Layer 7 of a small transformer language model trained on English Wikipedia (10 layers, counted from 0, width 128).
A neuron adds its activation times its output weights to the MLP's output. To switch it off is to set its activation to zero at one token and run the rest of the model.
A neuron's activation on a vector x is SiLU(gate . x) times (in . x), where the dot is the dot product.

Input weights of the MLP neurons that the questions are about. A number n stands for (n - 500) times 0.0008.
n36 gate: 446 560 786 640 471 359 533 303 452 680 282 451 365 640 441 631 386 496 666 589 637 775 581 407 548 516 434 417 368 531 492 720 280 263 475 384 257 541 571 479 623 527 472 359 292 580 260 479 567 474 378 560 534 471 420 468 664 507 383 658 504 404 513 451 375 690 381 472 552 402 412 252 549 422 879 429 492 365 638 701 554 528 354 554 635 757 398 386 483 201 332 734 601 249 766 560 372 450 438 609 274 339 538 569 492 496 410 334 473 530 352 596 429 492 736 558 604 243 500 323 565 684 459 569 451 516 688 256
n50 gate: 434 515 370 552 492 488 604 424 466 473 799 173 534 496 496 468 563 528 422 467 583 549 609 202 242 649 747 570 439 565 411 463 372 363 676 620 602 458 696 543 600 456 674 373 530 533 532 384 457 456 595 578 675 709 602 648 448 513 742 448 447 522 629 588 461 726 412 363 704 648 508 517 610 645 633 551 631 607 266 500 469 577 577 519 439 477 508 603 633 590 320 654 594 407 594 707 568 270 678 246 652 449 698 613 700 572 225 488 568 571 289 629 306 664 457 339 519 463 445 278 531 527 389 561 542 372 578 638
n64 gate: 421 517 445 451 901 543 547 556 632 553 635 398 408 511 367 540 452 606 446 483 340 577 535 478 649 480 511 468 635 312 507 621 511 487 424 311 547 412 500 338 734 615 661 319 428 314 607 640 265 359 479 434 629 489 544 623 469 444 446 541 582 559 496 404 295 757 351 370 648 225 255 471 496 597 485 527 510 511 412 405 407 381 633 485 582 593 525 425 496 667 455 462 345 438 503 483 696 432 399 335 507 449 688 476 301 574 465 654 680 650 567 399 489 472 434 408 576 733 493 298 482 493 256 373 369 332 479 528
n86 gate: 534 496 651 492 364 628 436 707 772 370 593 446 563 535 557 526 545 417 436 631 877 400 483 457 521 731 631 641 741 444 394 611 462 531 633 347 612 596 236 376 336 279 371 525 414 496 500 372 616 632 335 611 623 546 673 292 656 581 444 512 473 418 315 572 393 488 492 362 451 663 787 477 408 221 500 544 360 605 600 447 690 338 398 507 841 861 471 427 336 369 628 430 740 303 575 570 381 607 372 400 708 283 531 359 380 244 588 594 540 218 439 547 197 685 672 517 516 512 517 575 513 760 508 475 647 629 496 492
n202 gate: 361 500 442 165 530 284 310 343 320 440 388 296 646 775 607 566 381 266 713 496 816 715 479 434 609 553 694 513 453 585 720 479 300 484 334 496 655 496 533 626 680 390 420 508 446 355 719 509 426 446 478 400 429 572 667 471 771 218 697 451 496 467 526 603 457 703 440 487 554 530 652 183 559 752 599 504 425 372 470 475 130 541 496 388 513 370 185 553 570 628 462 610 504 508 567 264 754 400 457 415 363 340 491 635 610 883 496 500 391 324 485 836 552 457 592 509 651 612 540 428 581 304 590 598 573 428 483 458
n236 gate: 537 201 732 571 574 361 680 496 429 435 638 335 463 651 613 220 402 337 331 427 584 524 655 612 464 462 680 442 528 504 304 524 652 597 339 717 562 685 594 665 305 519 396 631 528 496 665 480 537 271 531 397 563 633 679 625 441 489 587 691 425 721 583 182 488 575 602 363 457 254 393 563 632 513 355 193 330 407 600 267 402 371 574 656 382 545 645 527 633 522 433 516 423 516 368 376 563 281 401 585 598 314 681 699 500 532 431 385 534 446 460 339 541 565 240 756 472 649 475 637 666 556 354 331 265 560 302 480
n36 in: 514 496 575 513 468 578 445 567 464 436 591 690 122 443 496 481 574 350 532 556 504 244 308 547 322 573 977 583 514 543 606 362 528 780 440 505 600 288 263 569 454 517 603 580 566 566 490 408 542 586 682 527 396 690 481 553 651 564 616 290 550 531 588 541 606 610 117 495 496 681 741 604 473 710 457 260 389 359 549 635 294 631 575 422 318 463 568 452 202 924 500 455 379 327 348 652 367 343 726 707 769 126 778 572 545 631 659 454 213 552 348 625 389 486 525 536 358 698 528 538 604 419 432 811 664 576 340 695
n50 in: 619 669 555 323 500 649 748 721 570 670 322 387 413 527 442 609 467 558 485 543 433 411 623 922 714 600 645 462 591 425 683 478 496 607 431 534 450 474 737 677 492 565 459 426 478 496 662 424 450 809 603 614 653 466 597 409 662 377 527 362 597 651 728 318 263 401 576 526 537 564 500 524 694 548 564 558 574 474 392 685 515 598 431 379 576 378 447 507 288 379 400 619 439 687 600 441 421 400 607 615 606 359 320 404 303 508 541 645 390 601 418 835 554 568 718 349 463 522 469 596 557 534 689 552 292 515 592 452
n64 in: 304 413 728 429 470 539 513 446 492 496 457 509 449 491 732 522 376 522 774 220 513 551 576 188 228 626 457 404 448 321 359 521 557 476 701 452 492 292 579 369 779 737 475 429 442 637 563 470 548 729 621 692 643 551 469 525 471 583 132 488 366 663 255 616 426 571 513 415 429 594 387 320 814 347 347 479 404 560 547 397 513 504 426 468 624 552 168 225 680 376 420 361 516 613 555 694 536 731 648 463 334 553 620 449 555 359 530 366 512 429 446 456 370 676 675 539 709 430 513 789 573 756 406 394 629 111 592 742
n86 in: 434 643 391 335 233 390 224 650 394 639 443 444 682 513 467 513 571 661 487 352 342 491 598 140 750 623 561 601 748 401 345 703 496 333 522 281 272 470 471 628 700 488 521 687 403 660 527 290 390 486 522 546 608 578 544 668 669 378 562 387 408 323 846 334 430 445 687 586 614 500 518 520 500 464 559 596 564 465 577 438 483 683 600 415 869 609 522 492 487 481 475 385 492 521 773 329 627 416 390 595 260 583 622 415 346 720 474 763 426 710 512 606 535 448 335 543 597 952 629 678 461 245 244 646 530 556 284 458
n202 in: 530 435 666 345 386 433 534 618 231 463 579 392 446 768 424 633 608 448 525 567 508 665 237 581 386 500 580 229 617 508 456 496 140 305 406 307 444 425 375 653 709 408 537 802 484 411 670 521 428 504 290 435 218 209 350 431 626 456 607 560 542 325 564 492 669 500 475 471 476 720 551 386 372 583 596 540 549 433 479 292 341 464 532 541 475 538 488 400 483 639 720 779 393 577 627 307 457 318 454 646 140 229 301 455 537 670 437 677 528 539 591 704 458 412 376 450 321 609 547 649 542 164 613 570 575 282 382 467
n236 in: 466 442 590 489 549 432 673 574 387 533 601 245 552 592 450 446 511 477 372 518 642 467 511 275 500 620 575 504 146 412 565 518 342 445 394 511 699 356 418 122 255 355 467 576 561 370 531 624 394 414 576 511 624 696 416 432 457 454 500 543 425 576 542 418 410 511 384 548 619 452 353 571 680 480 328 276 511 537 243 432 526 457 547 442 422 680 541 528 473 496 493 643 655 359 259 642 705 617 191 578 727 578 593 456 441 615 441 395 591 454 339 341 447 712 486 545 551 658 408 602 437 282 322 393 660 265 446 475

Output weights of the MLP neurons that the questions are about. A number n stands for (n - 500) times 0.001.
n36: 550 500 487 403 552 646 530 559 539 461 569 629 524 534 409 429 628 626 410 772 385 392 447 366 321 525 567 548 576 508 589 550 579 404 431 531 516 493 555 522 526 446 580 479 486 523 434 507 416 481 987 377 675 538 445 660 384 492 491 455 430 436 512 544 520 618 563 489 399 468 418 563 405 711 505 377 476 483 562 636 622 456 430 205 411 573 379 633 516 545 599 530 438 520 592 380 330 268 799 569 595 546 618 500 374 546 515 464 443 537 642 345 514 241 407 597 451 589 503 541 481 639 512 479 573 641 514 459
n50: 479 548 551 608 408 607 477 444 476 455 666 445 533 600 475 522 500 580 402 474 571 571 592 460 503 253 525 427 419 478 465 359 509 401 503 474 424 420 531 608 425 503 437 400 576 461 410 394 536 533 873 578 395 396 626 453 688 675 519 418 425 466 525 612 574 570 386 505 326 349 706 350 416 451 541 454 611 604 518 440 431 515 403 458 608 505 455 426 462 419 310 625 567 435 565 465 406 388 468 403 594 593 578 448 307 497 556 455 271 468 351 474 556 637 527 515 567 543 405 332 556 615 489 449 527 526 617 584
n64: 671 621 381 448 477 485 632 576 567 590 461 598 414 399 429 529 551 447 568 528 622 620 408 536 258 541 421 357 377 398 497 542 479 663 522 321 674 589 431 472 586 587 516 308 460 361 516 665 519 397 732 519 442 575 415 579 590 528 474 355 552 631 463 608 444 535 442 608 421 466 475 579 476 288 500 383 438 506 474 400 521 791 491 589 612 454 367 467 402 574 564 494 485 606 549 475 538 594 335 487 592 496 613 436 608 451 491 402 643 466 536 523 649 378 750 594 376 555 481 497 288 459 704 355 635 396 528 451
n86: 419 430 330 529 332 316 464 453 472 469 475 558 481 521 347 500 557 371 593 482 706 518 450 450 437 447 422 434 508 559 494 594 512 458 547 565 547 585 381 330 415 368 460 394 661 497 479 340 497 446 184 666 544 307 409 468 482 524 451 555 594 318 569 508 424 680 371 583 531 603 661 475 506 379 634 460 578 401 687 544 461 478 494 633 433 541 585 448 476 526 644 483 364 577 594 509 470 475 329 656 541 381 462 530 544 485 446 394 658 353 487 531 397 347 628 575 482 554 511 503 563 514 642 726 539 433 256 589
n202: 580 601 412 545 394 414 610 527 494 547 526 464 706 585 472 432 671 398 535 565 520 465 447 515 485 553 374 395 707 430 576 621 571 554 570 507 474 438 632 245 394 361 590 545 403 381 489 482 549 540 320 458 649 402 503 518 579 547 543 570 460 427 404 378 651 450 514 316 615 597 402 618 437 445 628 587 574 509 424 362 492 587 441 664 627 738 457 593 526 482 468 340 569 403 548 412 394 301 559 309 394 474 435 304 574 461 578 235 406 668 343 364 331 388 506 415 519 306 566 530 557 546 475 532 467 616 491 627
n236: 508 283 631 567 591 443 462 616 463 375 572 520 520 399 694 505 458 524 518 332 445 433 681 443 536 590 546 569 536 395 561 532 449 486 374 741 488 701 667 595 470 492 381 537 428 550 392 468 500 482 415 458 642 467 579 570 381 496 565 451 387 545 423 403 542 453 485 505 625 473 421 409 282 452 535 511 465 490 460 472 515 251 511 402 505 500 616 691 583 460 651 633 492 623 428 477 477 608 323 555 445 392 517 500 489 429 436 542 527 446 494 578 533 448 301 400 474 548 513 413 538 336 607 327 447 645 407 540

Each question names a token from some text and the token that comes next. It shows the vector x that enters the MLP there. A number n stands for (n - 500) times 0.01.

Then comes g, the gradient of the next token's log-probability with respect to the MLP's output, scaled to length 1. A neuron's effect is roughly proportional to its activation times (output weights . g). A number n stands for (n - 500) times 0.00074.

".", then "\n\n"
x: 486 474 574 524 428 498 539 497 526 487 482 479 508 564 427 407 466 528 524 590 562 490 439 504 454 410 460 488 495 637 498 544 469 493 443 555 594 400 456 460 447 411 483 531 544 389 594 512 496 535 182 501 479 449 532 363 631 668 439 550 617 530 534 481 596 626 524 460 501 540 484 551 529 606 522 335 414 486 462 480 503 497 343 878 600 558 503 315 463 520 584 453 500 471 392 434 445 548 498 670 534 388 477 479 602 384 475 542 697 456 639 395 463 498 613 539 447 461 559 522 498 482 607 502 549 391 441 536
g: 680 471 436 496 418 338 447 487 574 283 539 469 679 468 409 498 546 410 630 546 521 324 660 770 535 349 315 682 424 652 633 574 484 388 445 334 466 470 463 644 434 600 372 537 530 475 538 619 697 517 541 548 574 539 521 667 291 523 518 632 547 216 580 466 625 298 391 575 336 679 458 622 523 571 539 392 547 544 530 385 466 716 629 404 541 425 343 386 378 573 380 558 191 373 483 540 594 843 630 477 515 611 513 356 434 349 481 388 691 691 604 394 781 457 554 502 524 570 426 711 605 415 616 469 603 607 708 525
Which neuron, switched off, lowers the next token's probability most? n86

"al", then " no"
x: 484 568 569 411 438 471 541 432 405 419 539 516 411 398 659 457 627 516 573 520 400 540 432 444 539 521 649 456 483 484 414 552 568 521 470 488 621 482 448 590 568 579 497 497 513 458 577 456 385 633 143 559 505 654 383 610 338 496 603 459 553 378 546 529 577 543 500 444 629 714 438 547 419 569 493 623 462 483 493 520 488 518 559 777 424 425 517 761 475 677 587 574 438 634 533 253 404 483 384 396 561 329 537 557 598 527 591 374 516 462 519 530 563 363 403 488 527 480 535 421 561 496 400 492 511 479 529 665
g: 553 487 742 562 439 514 572 540 295 498 269 488 343 590 430 222 657 273 461 620 599 550 541 369 530 499 461 403 767 529 472 387 528 585 722 438 602 295 761 572 705 495 546 650 458 448 355 579 524 501 494 210 468 484 513 411 335 487 399 483 516 476 636 449 653 579 493 332 508 517 633 623 456 304 524 484 414 690 620 541 594 426 669 548 387 671 484 302 620 514 326 508 669 169 516 488 385 473 482 571 330 566 463 438 592 390 699 489 462 432 557 556 457 599 483 134 486 586 634 569 567 427 491 612 582 515 578 313
Which neuron, switched off, lowers the next token's probability most? n202

" having", then " trou"
x: 365 440 538 475 486 495 503 444 517 587 469 518 560 801 462 498 517 422 417 582 368 505 371 559 551 436 478 475 526 662 400 538 491 672 468 545 574 474 420 703 513 583 480 532 534 493 662 504 495 477 190 492 432 541 620 508 490 438 496 629 489 665 611 477 539 615 567 408 440 482 535 557 508 564 569 488 506 523 558 485 406 523 429 884 442 483 355 577 387 502 579 551 502 547 518 429 440 423 539 449 430 458 421 591 474 591 575 533 652 528 420 527 490 533 453 424 424 541 488 470 537 460 543 481 473 547 487 452
g: 454 585 465 126 550 525 380 529 536 580 502 415 463 645 527 416 502 349 328 598 681 522 351 651 425 580 631 799 604 568 750 469 498 501 438 676 499 371 502 527 560 298 829 411 636 484 503 322 337 629 539 358 633 507 423 665 549 362 421 776 542 568 486 646 456 330 420 505 765 535 440 474 443 245 665 607 472 499 509 604 534 543 593 549 457 481 529 504 297 496 374 518 475 486 557 650 425 467 570 449 413 597 557 499 746 454 668 483 430 467 456 294 392 511 578 556 504 527 651 225 567 524 758 401 387 482 300 486
Which neuron, switched off, lowers the next token's probability most? n202

"ous", then " sponsor"
x: 560 592 450 414 382 470 521 415 419 389 564 471 479 376 523 398 638 635 434 495 404 544 453 598 552 572 554 469 606 500 537 492 547 589 365 517 581 508 507 490 560 471 542 557 575 458 630 514 431 423 148 621 440 600 474 516 525 453 506 455 532 419 595 455 593 586 549 512 550 695 565 592 460 678 514 584 392 478 543 462 420 587 558 810 476 463 408 595 508 475 606 475 496 558 607 344 392 497 362 553 544 328 625 489 480 551 518 495 472 496 599 518 444 316 386 464 594 499 497 326 508 429 422 462 483 692 589 682
g: 408 425 394 481 664 445 773 414 755 391 319 427 512 389 518 483 373 621 572 325 432 614 428 491 452 684 431 398 550 460 516 794 582 560 718 298 619 274 402 408 451 667 656 345 585 512 290 683 516 568 370 536 580 304 535 437 492 311 320 637 519 569 422 575 463 682 376 386 553 554 634 414 519 463 491 455 539 456 476 564 476 340 547 630 555 464 447 477 382 371 380 380 409 568 349 457 380 541 529 313 433 326 454 543 458 366 361 535 664 525 287 405 651 527 451 344 409 377 487 417 646 670 296 655 755 498 773 471
Which neuron, switched off, lowers the next token's probability most? n202

"era", then "nce"
x: 431 455 574 394 475 570 480 778 380 554 586 301 323 581 408 635 650 538 602 525 422 481 571 487 589 387 444 513 489 398 339 370 481 500 565 605 616 547 473 669 569 395 508 391 363 483 495 513 312 538 225 379 639 444 423 594 479 468 455 671 497 473 644 418 490 335 496 467 608 515 454 619 579 534 534 538 460 435 290 430 622 351 526 606 402 425 700 615 469 417 626 451 477 650 443 474 453 495 468 452 433 543 438 522 629 617 420 578 478 498 577 393 591 560 409 339 495 469 558 554 643 333 457 656 530 506 589 638
g: 474 738 448 706 457 656 536 528 518 758 357 401 393 664 473 481 606 434 467 381 441 460 369 525 556 670 523 493 495 483 405 539 480 559 477 370 464 397 576 524 551 555 354 520 502 673 849 462 563 430 432 473 774 189 517 534 402 627 656 506 479 455 495 429 533 287 357 484 568 466 729 362 603 477 417 537 542 493 574 539 554 575 715 531 494 394 523 619 728 480 355 663 329 474 410 514 640 645 814 361 406 449 330 637 373 450 419 412 697 571 606 520 482 303 440 559 603 616 915 558 592 504 467 396 535 662 568 505
Which neuron, switched off, raises the next token's probability most? n50

" to", then "ys"
x: 372 515 580 532 457 423 563 593 460 556 464 443 553 560 468 473 447 460 553 606 521 388 439 570 557 500 477 494 421 572 441 540 434 432 508 575 604 538 441 434 545 398 536 480 458 400 503 430 545 413 141 544 425 529 496 489 564 448 376 605 485 519 466 527 487 578 503 414 365 561 525 412 504 452 519 407 491 508 560 462 515 572 489 900 533 536 612 530 564 281 508 451 596 483 433 568 504 564 649 435 524 458 524 553 355 567 645 509 681 475 480 493 511 481 635 446 475 514 472 469 523 459 600 455 460 398 483 399
g: 297 771 314 391 434 498 451 676 406 394 527 472 481 529 661 395 634 616 570 387 607 336 274 606 483 426 583 596 336 448 552 410 298 419 505 462 423 603 390 523 577 330 533 444 436 475 404 265 708 687 672 547 648 580 424 271 551 572 427 463 588 433 517 501 561 340 486 598 357 461 536 548 433 289 570 406 527 544 246 603 647 545 449 308 545 400 617 609 541 440 608 606 642 525 490 510 492 380 376 372 680 681 426 300 456 454 532 684 520 406 393 343 309 546 524 325 467 470 221 210 574 667 664 537 652 332 521 462
Which neuron, switched off, raises the next token's probability most? n36

",", then " Py"
x: 483 464 567 525 432 463 529 499 502 499 502 486 468 512 423 405 476 550 500 594 567 501 416 501 439 437 465 459 495 640 484 548 475 469 457 511 574 418 481 455 448 423 458 516 540 404 562 520 470 535 174 533 490 464 521 406 641 640 429 570 568 543 543 465 567 639 534 459 464 556 473 556 518 567 497 347 412 491 451 459 480 476 338 909 583 565 517 409 483 487 548 458 499 477 414 405 472 546 505 644 517 382 481 499 601 366 502 558 695 457 613 390 480 503 607 504 441 452 563 547 507 508 607 516 559 422 428 573
g: 741 672 590 669 444 726 443 519 334 473 201 435 700 734 393 379 562 531 394 325 604 445 638 337 480 404 354 443 561 457 369 345 627 425 550 651 382 579 636 430 528 402 423 712 426 590 535 372 683 523 460 535 565 642 570 344 498 489 480 423 474 366 422 392 521 754 547 534 444 282 526 389 600 424 525 610 407 628 633 439 607 529 514 567 605 769 501 396 497 730 343 446 566 394 385 465 436 392 418 446 639 663 524 503 486 658 507 704 427 534 552 594 562 265 451 720 652 570 449 286 585 454 439 435 579 262 286 498
Which neuron, switched off, raises the next token's probability most? n86

"ial", then " ground"
x: 565 461 325 436 497 575 485 494 499 454 591 471 435 506 507 543 543 615 465 493 331 515 460 544 403 456 422 595 584 440 488 401 461 571 581 548 710 412 475 441 478 597 457 347 627 398 589 509 535 419 328 584 512 418 405 581 249 458 440 422 418 360 606 578 696 479 535 650 798 544 650 560 497 512 395 497 366 527 442 544 434 568 613 690 415 477 585 703 535 486 424 482 332 591 546 314 538 502 652 346 610 430 447 538 624 598 223 467 471 581 397 300 261 544 457 431 565 434 547 452 477 470 570 458 452 474 524 621
g: 240 603 657 513 494 476 522 465 667 409 218 614 668 351 653 414 571 541 482 483 601 618 590 578 549 450 641 320 645 454 484 577 501 380 516 411 650 556 357 380 533 512 654 525 624 673 384 369 438 558 408 524 725 257 537 457 391 444 500 324 589 519 459 386 628 592 547 392 675 640 362 426 474 407 721 530 498 462 601 645 486 344 485 607 569 505 283 568 350 518 311 304 346 420 858 460 668 494 531 336 477 557 615 576 491 531 373 238 796 392 526 343 556 522 532 464 502 196 597 522 537 346 607 546 507 489 568 490
Which neuron, switched off, lowers the next token's probability most? n50

"s", then " mon"
x: 562 491 521 421 454 573 416 322 490 548 650 555 467 640 418 392 597 539 486 539 416 550 606 497 600 612 608 464 541 543 572 401 429 477 627 618 491 424 531 452 528 690 458 423 512 549 346 526 562 474 421 407 430 537 568 574 565 640 517 506 575 352 591 582 623 461 474 535 442 536 456 447 550 562 635 376 730 515 671 369 459 576 555 785 446 332 715 536 481 687 603 565 342 633 391 551 453 403 567 505 330 524 411 641 436 530 392 475 484 492 532 713 401 506 285 494 382 554 552 491 553 550 535 476 551 631 591 542
g: 441 625 564 481 329 561 369 518 315 382 242 171 491 406 312 767 455 519 666 422 602 646 498 497 494 489 262 470 583 618 339 425 712 595 685 458 620 486 451 651 550 529 487 542 767 580 414 490 506 611 427 445 406 600 697 365 549 271 434 412 385 334 544 328 364 665 412 489 469 278 671 463 337 441 542 522 427 456 300 438 446 493 429 502 260 582 519 425 388 300 335 505 466 577 370 345 536 388 599 274 383 351 505 406 471 557 514 404 553 548 529 601 317 334 517 396 609 368 729 342 530 608 474 388 460 492 480 514
Which neuron, switched off, raises the next token's probability most? n50

"s", then " An"
x: 472 410 455 377 475 496 529 396 473 430 513 520 586 428 436 464 574 621 554 418 236 458 431 630 585 535 564 461 495 522 464 461 654 503 507 646 485 594 547 609 481 589 450 564 440 518 423 416 494 529 238 459 422 485 591 552 501 572 570 440 533 405 489 459 546 410 510 556 379 689 454 476 496 542 649 664 579 507 646 368 349 421 580 796 408 417 724 501 481 671 588 446 474 665 422 523 347 477 503 571 440 436 492 600 391 368 469 455 428 517 658 607 417 517 312 467 581 494 481 357 572 484 542 548 451 585 595 640
g: 495 492 738 663 521 752 434 546 380 757 401 418 698 441 571 416 432 483 708 636 494 660 506 335 466 532 505 190 662 449 361 452 383 531 469 519 360 489 605 467 347 388 528 643 406 345 358 561 638 618 449 514 356 411 544 268 502 504 551 414 386 550 606 524 502 325 556 309 663 597 369 582 579 562 512 634 564 523 533 580 313 549 687 545 553 798 381 360 488 512 520 530 680 494 570 332 570 461 565 726 535 547 734 287 579 507 405 495 493 575 589 569 438 243 408 624 586 471 370 357 344 329 335 345 499 451 300 401
Which neuron, switched off, raises the next token's probability most? n202

" musical", then " instrument"
x: 489 334 414 425 460 641 625 615 523 554 580 508 517 501 470 375 510 452 498 476 234 474 492 653 531 562 521 656 622 441 463 506 495 502 470 562 614 524 542 563 544 535 611 491 424 433 418 510 505 525 257 561 432 554 377 596 408 447 475 483 584 453 453 503 613 565 466 414 665 475 641 604 426 562 450 443 554 419 384 442 450 545 578 855 511 453 516 708 439 636 505 456 472 610 617 597 402 618 590 389 580 469 532 568 498 593 620 437 700 523 527 420 537 346 432 483 456 481 562 290 526 409 485 530 581 487 395 533
g: 375 597 633 459 704 440 637 582 597 582 672 680 751 564 463 352 569 714 494 552 604 402 385 416 440 529 580 304 427 507 497 414 562 439 381 183 618 653 492 402 611 426 556 619 263 425 399 466 502 428 500 651 595 570 385 421 518 315 586 354 499 395 399 647 300 626 659 458 648 428 604 481 383 431 458 642 773 612 763 610 545 331 400 504 533 569 409 490 416 446 433 450 494 567 675 488 438 377 518 163 470 496 552 625 526 445 617 365 348 527 499 605 767 388 559 714 429 293 463 643 432 338 433 465 679 533 596 501
Which neuron, switched off, raises the next token's probability most? n64

" who", then " offers"
x: 455 477 539 541 550 355 394 440 598 530 489 571 479 537 457 467 474 498 408 485 299 481 502 580 573 543 516 333 490 608 471 477 489 637 409 456 543 406 451 507 434 524 482 486 545 500 581 452 521 534 197 451 536 449 518 546 546 529 391 619 522 584 639 453 492 615 599 427 425 411 593 457 609 645 457 383 480 456 593 442 490 585 465 901 542 545 415 449 432 502 592 550 432 614 444 450 408 461 428 494 455 482 472 569 368 507 529 521 590 451 584 436 356 554 502 438 377 507 569 519 582 539 677 468 546 447 450 549
g: 426 331 568 460 616 421 438 540 425 426 608 358 531 412 712 521 366 426 573 393 611 552 455 177 558 719 682 657 575 398 532 512 548 341 403 657 463 469 404 647 516 554 486 228 402 588 643 430 556 518 529 503 317 426 281 543 767 377 699 441 514 622 512 553 509 664 415 226 499 539 563 491 544 677 442 275 393 420 652 462 474 494 634 368 640 669 406 415 566 370 536 681 387 651 617 449 675 558 441 720 557 467 768 650 614 596 667 620 612 372 561 633 355 495 465 527 495 537 458 429 586 714 591 555 706 370 615 493
Which neuron, switched off, raises the next token's probability most? n236

"ya", then " Ye"
x: 359 621 377 545 464 541 451 401 286 495 566 526 407 315 624 653 600 365 456 453 302 623 561 567 649 330 423 430 446 577 527 434 450 385 422 354 447 435 587 261 615 447 413 554 531 348 461 493 498 342 452 493 457 261 359 714 439 440 351 520 447 500 738 539 566 487 436 492 475 436 460 556 658 524 452 547 511 506 527 478 684 546 556 564 465 559 543 338 353 574 361 361 391 433 472 448 415 473 509 518 513 569 333 399 546 584 473 587 388 331 533 430 478 330 192 631 424 580 398 377 586 503 387 489 416 629 538 401
g: 758 509 548 690 631 634 292 331 537 662 573 565 770 535 492 618 526 463 416 581 509 417 332 218 475 451 617 372 484 460 583 645 547 492 603 628 501 450 681 376 376 623 739 471 437 520 634 361 384 557 416 379 328 687 493 502 445 513 490 623 442 314 403 430 582 654 637 300 753 318 378 579 539 535 660 727 495 588 599 581 569 531 493 605 711 745 460 507 394 537 508 452 618 387 630 405 578 422 474 540 447 381 537 473 609 690 568 503 561 670 624 479 684 474 441 603 714 668 652 531 559 499 601 665 597 600 403 259
Which neuron, switched off, raises the next token's probability most? n202

"–", then "1974"
x: 675 499 488 558 415 312 531 388 396 600 520 449 392 702 403 496 533 341 363 595 350 374 494 579 405 442 720 518 375 504 610 553 614 518 463 309 434 480 504 404 412 472 427 500 518 608 390 453 605 682 550 485 430 452 400 330 481 707 495 448 416 547 635 476 479 473 521 423 581 591 492 578 520 457 527 558 556 403 636 451 583 453 409 763 343 428 319 615 482 448 422 553 604 394 574 509 405 507 576 565 564 480 701 400 303 355 413 558 459 513 528 472 515 540 449 482 504 585 470 503 450 683 450 482 372 690 405 524
g: 422 732 461 463 654 225 350 689 421 501 557 278 473 475 528 575 366 566 396 503 438 461 564 148 462 466 504 493 668 415 548 552 630 388 454 640 457 503 716 553 581 463 627 415 389 381 501 391 421 584 492 470 427 525 504 524 475 468 441 519 443 545 378 425 421 490 550 296 469 467 557 405 701 772 425 534 603 420 648 506 518 618 533 485 566 452 512 515 241 365 445 821 556 521 356 641 737 689 469 539 736 447 466 472 341 541 575 620 470 584 408 786 254 466 477 651 584 734 563 535 625 617 437 547 833 642 539 446
Which neuron, switched off, lowers the next token's probability most? n36

"alk", then "s"
x: 615 354 521 462 527 351 454 447 533 601 644 553 542 598 480 314 486 468 472 348 435 684 453 591 536 503 369 646 273 473 563 569 492 538 422 620 638 491 509 548 343 532 606 538 504 585 614 460 439 495 159 440 510 557 466 664 354 465 424 446 479 526 444 676 520 382 712 447 610 621 503 707 535 489 531 497 394 433 460 485 469 637 551 625 347 672 566 504 539 484 531 345 487 595 371 434 487 519 586 355 426 634 535 353 512 535 472 525 396 492 515 343 653 551 462 419 589 597 417 684 634 622 621 589 525 539 516 555
g: 513 490 304 352 486 263 498 579 444 489 538 153 348 439 421 539 428 416 530 474 558 516 605 351 463 754 311 761 587 456 536 484 615 667 418 614 475 657 402 497 427 529 320 312 454 517 552 405 440 340 509 553 464 544 609 475 604 371 412 526 533 518 493 640 567 500 264 485 675 417 565 465 597 681 482 379 475 621 315 551 848 589 490 290 441 557 485 456 644 501 670 700 566 650 723 645 734 554 531 658 418 483 636 545 661 683 506 530 708 525 622 630 470 448 553 403 540 432 295 331 599 584 595 706 535 352 537 593
Which neuron, switched off, lowers the next token's probability most? n236

"ade", then "\""
x: 488 510 216 557 394 541 459 591 466 494 482 546 434 433 603 488 604 570 614 570 514 594 394 718 519 483 434 508 323 537 649 474 562 505 559 516 629 552 446 464 583 754 340 395 499 427 532 531 490 479 278 596 603 463 624 622 451 443 335 650 367 590 574 601 562 487 485 553 449 627 633 484 586 486 366 474 478 252 466 565 567 566 668 757 442 449 389 559 542 600 448 513 445 377 474 362 566 528 452 446 403 404 335 504 443 640 368 550 540 454 539 395 570 498 561 463 508 520 464 624 457 611 493 512 499 401 515 617
g: 575 546 579 367 402 411 417 436 516 329 528 574 446 739 564 548 558 411 737 544 542 542 339 371 368 496 589 455 451 460 550 602 483 491 422 476 650 507 418 721 500 387 306 500 561 282 613 271 354 608 430 559 259 393 345 374 586 564 717 355 441 540 622 476 555 678 439 482 505 701 427 210 518 625 466 615 295 390 510 591 334 393 557 437 407 540 442 486 508 741 454 662 565 633 589 374 711 267 375 571 557 424 434 589 725 707 580 553 628 664 648 647 613 555 392 554 645 479 532 485 473 267 394 670 568 416 323 662
Which neuron, switched off, lowers the next token's probability most? n86

" Lev", then "in"
x: 717 579 523 588 589 489 445 512 471 513 740 634 565 632 542 357 549 468 373 513 375 505 695 484 481 456 507 581 418 541 451 397 456 431 364 609 469 471 490 483 607 242 622 418 553 504 397 727 480 289 578 544 592 441 314 571 457 485 538 377 558 672 621 382 477 478 598 392 612 426 488 595 493 543 487 474 591 491 428 442 437 535 509 735 489 343 622 683 596 379 637 364 504 453 476 373 450 500 396 427 591 460 563 516 350 600 649 659 522 502 447 444 463 558 405 640 371 552 513 372 555 293 631 370 455 607 506 388
g: 648 463 751 481 613 537 361 418 425 404 699 389 463 630 567 626 654 705 615 472 378 515 520 580 422 549 614 479 526 476 503 732 535 600 355 331 579 368 625 517 382 456 413 440 422 441 417 434 419 510 456 611 489 542 390 609 419 661 298 747 510 557 492 476 396 559 441 632 258 492 361 588 566 643 565 607 698 405 370 369 532 303 595 533 649 501 464 409 522 449 206 520 409 389 706 507 297 702 316 484 315 556 551 655 442 764 603 537 325 461 469 514 228 679 551 366 636 576 621 532 501 531 424 365 704 653 403 703
Which neuron, switched off, lowers the next token's probability most? n64

" Brook", then "ings"
x: 771 388 477 632 503 539 680 664 519 524 611 533 569 572 630 388 490 364 513 493 223 445 443 605 567 469 405 571 437 438 631 595 483 393 545 474 333 306 565 413 444 461 612 542 525 573 579 497 369 425 402 382 611 441 492 572 455 418 485 392 678 470 433 502 526 510 569 414 450 405 527 534 440 562 492 366 447 580 575 435 538 541 564 786 373 324 563 719 522 443 457 596 535 516 666 550 567 501 581 521 477 501 469 544 517 508 503 539 644 545 557 329 570 499 402 577 462 484 592 243 424 547 631 298 561 615 372 571
g: 547 262 812 381 661 595 519 372 397 568 651 506 586 580 439 379 544 619 604 569 608 554 531 428 355 523 302 616 520 497 441 596 486 289 470 551 464 666 680 519 515 388 700 499 644 374 534 503 378 287 451 566 365 621 319 432 579 488 442 594 421 813 401 349 353 705 729 459 499 557 504 500 460 466 514 494 369 432 437 501 405 604 448 530 486 387 516 446 737 240 602 456 640 477 348 527 444 530 522 614 674 445 487 397 497 688 568 624 356 791 542 690 351 681 454 431 557 464 392 683 413 393 600 606 706 363 332 328
Which neuron, switched off, lowers the next token's probability most? n64